Layer 4 of a small transformer language model trained on English Wikipedia (9 layers, counted from 0, width 64).
A neuron's activation on a vector x is SiLU(gate . x) times (in . x), where the dot is the dot product.

Input weights of the MLP neurons that the questions are about. A number n stands for (n - 500) times 0.0013.
n8 gate: 573 546 516 509 524 457 363 713 653 222 459 755 642 716 206 402 528 676 633 424 279 278 476 784 386 14 643 679 696 486 468 498 509 353 744 616 402 349 391 590 654 370 348 691 453 377 683 527 627 864 560 758 327 416 556 521 591 329 763 647 592 508 761 448
n34 gate: 251 591 570 363 509 481 512 620 701 322 503 457 680 511 770 405 500 683 579 642 462 796 537 735 190 481 595 243 694 628 559 426 422 558 742 378 513 525 436 531 657 147 688 764 275 558 492 368 742 409 459 412 487 496 466 514 813 495 440 546 417 363 505 634
n57 gate: 529 695 731 443 405 784 474 671 443 478 545 519 422 490 581 607 706 338 406 372 593 637 302 620 641 550 366 526 691 196 483 326 693 700 609 511 659 529 377 516 774 485 535 255 467 421 681 520 652 332 367 626 533 372 324 404 589 367 211 523 208 648 573 523
n88 gate: 222 654 510 361 650 577 173 744 772 327 416 515 530 704 395 389 557 533 137 387 361 406 366 531 445 438 249 505 606 224 434 490 363 235 468 450 494 650 488 506 578 617 386 447 402 442 622 766 688 414 444 731 578 499 650 615 305 392 704 656 850 444 385 492
n134 gate: 481 451 943 606 531 564 522 490 514 463 548 366 303 604 512 58 454 616 485 557 170 693 410 496 714 260 573 623 555 420 245 650 557 656 387 378 306 733 332 730 568 306 245 624 208 572 607 592 562 491 692 205 428 295 347 562 717 496 539 421 838 800 405 604
n165 gate: 670 234 544 770 321 494 513 336 311 145 195 313 334 791 798 285 200 544 183 558 583 530 440 303 621 477 681 439 575 161 477 205 500 251 479 586 444 234 448 559 524 456 386 564 507 481 510 468 544 620 655 616 348 375 605 509 464 459 493 445 663 706 486 411
n176 gate: 438 634 456 407 532 558 774 456 751 430 508 391 642 701 484 463 618 396 674 512 473 513 464 325 715 767 566 403 520 245 432 515 404 547 642 682 403 536 265 664 185 402 205 307 163 190 382 686 590 341 671 343 245 486 389 498 623 335 460 532 693 337 557 247
n8 in: 298 659 422 567 651 524 258 641 510 395 714 273 616 432 545 320 311 433 341 604 485 651 531 463 482 263 429 636 430 418 698 374 378 38 539 472 342 814 754 484 462 403 537 405 238 157 322 589 263 672 576 673 651 389 561 280 253 443 276 672 455 643 445 542
n34 in: 431 444 606 760 605 545 424 906 174 524 264 438 509 587 245 581 476 191 529 507 497 423 266 558 667 634 419 311 554 497 930 653 494 261 392 487 494 546 147 670 513 391 510 361 321 603 837 413 329 812 382 657 678 533 735 729 490 590 567 505 514 500 616 416
n57 in: 604 474 333 413 490 421 436 467 515 241 410 595 411 532 704 368 481 483 607 584 772 265 466 408 514 565 663 530 532 743 543 539 398 267 631 323 528 489 547 464 397 650 60 529 707 654 446 367 612 283 654 397 355 956 517 530 532 578 685 595 225 385 534 433
n88 in: 489 606 603 310 609 621 395 272 379 866 250 520 595 575 493 701 572 421 402 483 307 422 389 344 280 810 620 351 411 500 368 424 198 598 432 463 473 530 355 409 673 723 495 550 421 415 644 200 253 427 479 614 806 751 466 595 539 517 456 771 396 510 557 527
n134 in: 631 538 436 594 630 693 570 120 475 719 709 426 631 624 376 486 283 654 634 370 231 247 460 570 347 332 489 634 430 406 521 745 550 442 634 423 819 621 800 678 374 657 437 405 269 658 169 613 596 549 516 602 469 423 685 474 581 449 607 666 481 498 788 672
n165 in: 382 685 309 486 841 461 354 436 533 588 347 560 699 759 723 489 269 334 563 689 528 503 307 477 576 655 565 485 399 697 519 386 286 472 659 634 428 108 605 441 354 591 412 644 786 601 589 159 476 553 515 751 323 293 579 725 439 562 478 751 649 513 604 226
n176 in: 637 550 483 623 414 337 470 824 519 558 232 538 519 340 373 427 699 549 511 519 527 594 205 680 633 395 521 516 322 560 284 771 701 392 690 401 350 377 333 287 308 486 585 643 435 336 761 796 680 631 298 485 450 413 600 379 246 628 452 605 347 568 522 478

Each question shows a token from some text and the vector x that enters the MLP there. A number n stands for (n - 500) times 0.012.

"p": 659 471 474 576 492 419 376 395 508 431 416 586 512 445 517 659 398 263 367 590 549 316 623 449 532 535 394 561 445 690 529 490 559 514 236 434 462 507 467 513 543 406 435 503 379 676 557 468 447 514 568 620 461 431 419 421 507 488 531 553 439 436 631 486
The neuron with the highest activation: n165

" ": 427 492 475 432 500 464 453 508 646 492 514 532 729 430 381 514 587 508 628 461 593 507 547 392 545 421 454 521 321 578 355 346 517 535 434 627 606 436 588 335 503 584 534 489 460 560 408 730 591 460 543 545 431 639 520 404 347 415 569 358 509 426 590 472
Which neuron fires most, and how strongly? n176, at about 1.5

"ord": 479 529 312 582 390 522 536 440 478 601 589 373 360 485 432 468 664 466 711 564 507 492 451 335 655 408 538 504 434 668 427 539 563 560 505 457 449 549 430 509 519 405 525 439 460 474 681 828 516 444 494 543 287 618 414 482 359 447 445 479 392 434 479 551
The neuron with the highest activation: n176

" T": 491 523 535 467 738 432 416 479 597 383 610 439 826 477 429 459 540 370 751 512 561 574 557 440 422 441 379 482 386 632 499 579 678 480 413 343 649 630 568 492 543 399 388 453 571 619 488 402 444 408 550 505 634 487 387 479 546 600 542 570 600 392 446 605
The neuron with the highest activation: n176

" a": 638 330 486 494 501 511 498 505 483 658 538 584 513 596 546 507 595 530 764 555 364 491 577 494 566 489 488 552 298 612 274 373 501 468 749 573 596 458 540 384 506 617 527 428 602 466 508 468 528 403 498 580 465 494 457 458 499 666 359 543 554 322 525 561
Which three neurons fire most, strongest first? n34, n8, n176

" of": 629 459 436 681 429 500 482 444 444 537 489 393 598 528 577 513 476 697 515 494 541 474 543 516 534 468 441 432 180 631 485 404 463 313 531 590 605 458 446 539 612 574 370 553 598 601 555 616 397 455 618 537 464 585 469 475 422 733 523 263 545 510 418 483
The neuron with the highest activation: n165

"ad": 548 459 430 556 445 523 424 364 553 400 496 353 525 488 498 478 506 392 567 542 653 520 515 555 337 393 529 476 408 579 787 612 407 543 568 459 543 473 423 346 516 514 532 524 558 659 514 457 519 502 514 616 512 519 484 680 356 657 514 616 485 300 508 763
Which neuron fires most, and how strongly? n34, at about 3

"ision": 673 394 363 602 404 344 399 515 565 574 584 480 393 389 437 413 587 327 451 550 472 602 563 483 560 305 422 486 465 519 631 377 529 684 431 614 490 462 559 454 488 681 447 512 512 402 415 632 552 379 587 579 681 547 433 579 518 585 559 410 375 460 388 571
Which neuron fires most, and how strongly? n165, at about 0.87

":": 562 570 418 589 471 669 516 597 517 421 536 469 428 419 541 487 478 383 417 276 466 455 553 513 466 492 461 420 290 552 571 364 550 391 418 511 567 456 573 515 526 591 321 593 435 675 613 640 510 437 503 624 454 480 449 539 409 614 501 277 525 581 503 408
Which neuron fires most, and how strongly? n57, at about 0.38

"e": 712 348 614 649 608 454 490 400 461 578 534 447 401 345 526 513 560 365 503 480 548 559 576 480 534 518 416 550 409 609 579 458 532 373 434 501 538 582 543 347 391 511 407 423 565 488 357 677 408 599 508 449 622 476 364 464 511 494 529 508 515 557 463 503
Which neuron fires most, and how strongly? n165, at about 0.26

"aid": 592 495 394 447 444 437 521 523 430 457 563 367 352 367 331 563 615 620 449 622 541 474 550 462 422 362 392 543 271 553 466 484 512 480 409 569 586 465 544 564 511 540 471 439 573 522 463 569 428 300 471 641 500 452 480 569 447 555 384 444 348 584 563 390
Which three neurons fire most, strongest first? n165, n88, n34

"y": 569 428 471 612 454 440 572 584 443 572 643 528 339 442 426 544 629 409 512 590 514 526 611 470 548 398 402 574 298 534 598 411 568 462 457 561 602 438 446 400 578 499 402 422 401 449 480 469 530 491 550 431 567 494 381 603 554 587 528 528 515 408 524 549
Which two neurons fire most, strongest first? n165, n88

"er": 714 428 405 560 405 489 553 519 583 564 596 539 538 449 484 616 529 334 451 678 478 431 565 479 576 486 305 627 269 557 658 665 534 425 459 652 560 510 435 320 494 651 434 415 445 391 565 467 469 546 570 518 605 559 492 579 514 445 597 523 374 491 382 622
The neuron with the highest activation: n165

"oc": 378 368 625 508 659 407 467 365 626 479 336 667 478 418 531 365 468 553 542 509 572 342 614 396 638 438 330 497 486 577 476 580 331 540 483 498 514 752 487 526 603 551 420 639 396 598 569 585 630 464 629 557 608 456 434 599 461 554 643 463 455 376 361 627
The neuron with the highest activation: n88

" up": 495 469 541 501 521 478 535 622 503 509 523 371 483 471 476 584 702 495 537 656 334 391 599 609 445 508 447 481 109 441 498 418 523 490 491 487 490 449 530 402 707 603 546 376 507 475 573 653 493 416 594 691 469 527 536 538 376 563 479 543 398 438 542 494
The neuron with the highest activation: n88

"or": 611 412 355 640 490 481 595 513 400 528 622 531 477 478 421 514 543 424 619 552 440 502 529 577 636 357 352 501 288 640 658 589 487 492 500 557 417 541 564 303 502 566 395 522 513 402 573 460 443 629 548 519 551 551 457 546 420 466 544 500 455 425 366 408
The neuron with the highest activation: n8

"ill": 525 544 436 541 382 512 551 465 366 452 533 324 452 491 530 643 604 504 520 619 533 499 529 557 605 487 423 527 386 549 615 470 415 556 408 653 612 403 466 459 588 489 485 296 564 506 463 565 317 315 670 622 595 613 452 617 394 657 568 563 343 445 459 538
Which two neurons fire most, strongest first? n57, n176

" call": 510 507 400 508 410 445 472 613 427 504 625 429 406 592 436 398 678 437 623 503 624 542 588 601 547 481 407 404 316 559 453 530 567 556 469 536 566 587 537 575 500 380 404 431 613 558 559 602 452 352 596 625 608 514 436 454 296 662 399 429 382 420 469 645
Which two neurons fire most, strongest first? n57, n88

" C": 279 492 485 608 579 519 373 419 645 490 514 616 746 427 630 605 432 221 617 552 557 590 627 523 556 415 528 523 276 579 395 479 525 480 490 530 563 591 602 394 588 483 567 472 393 534 518 498 488 371 623 527 531 447 522 515 523 614 631 524 513 422 562 688
Which neuron fires most, and how strongly? n176, at about 0.39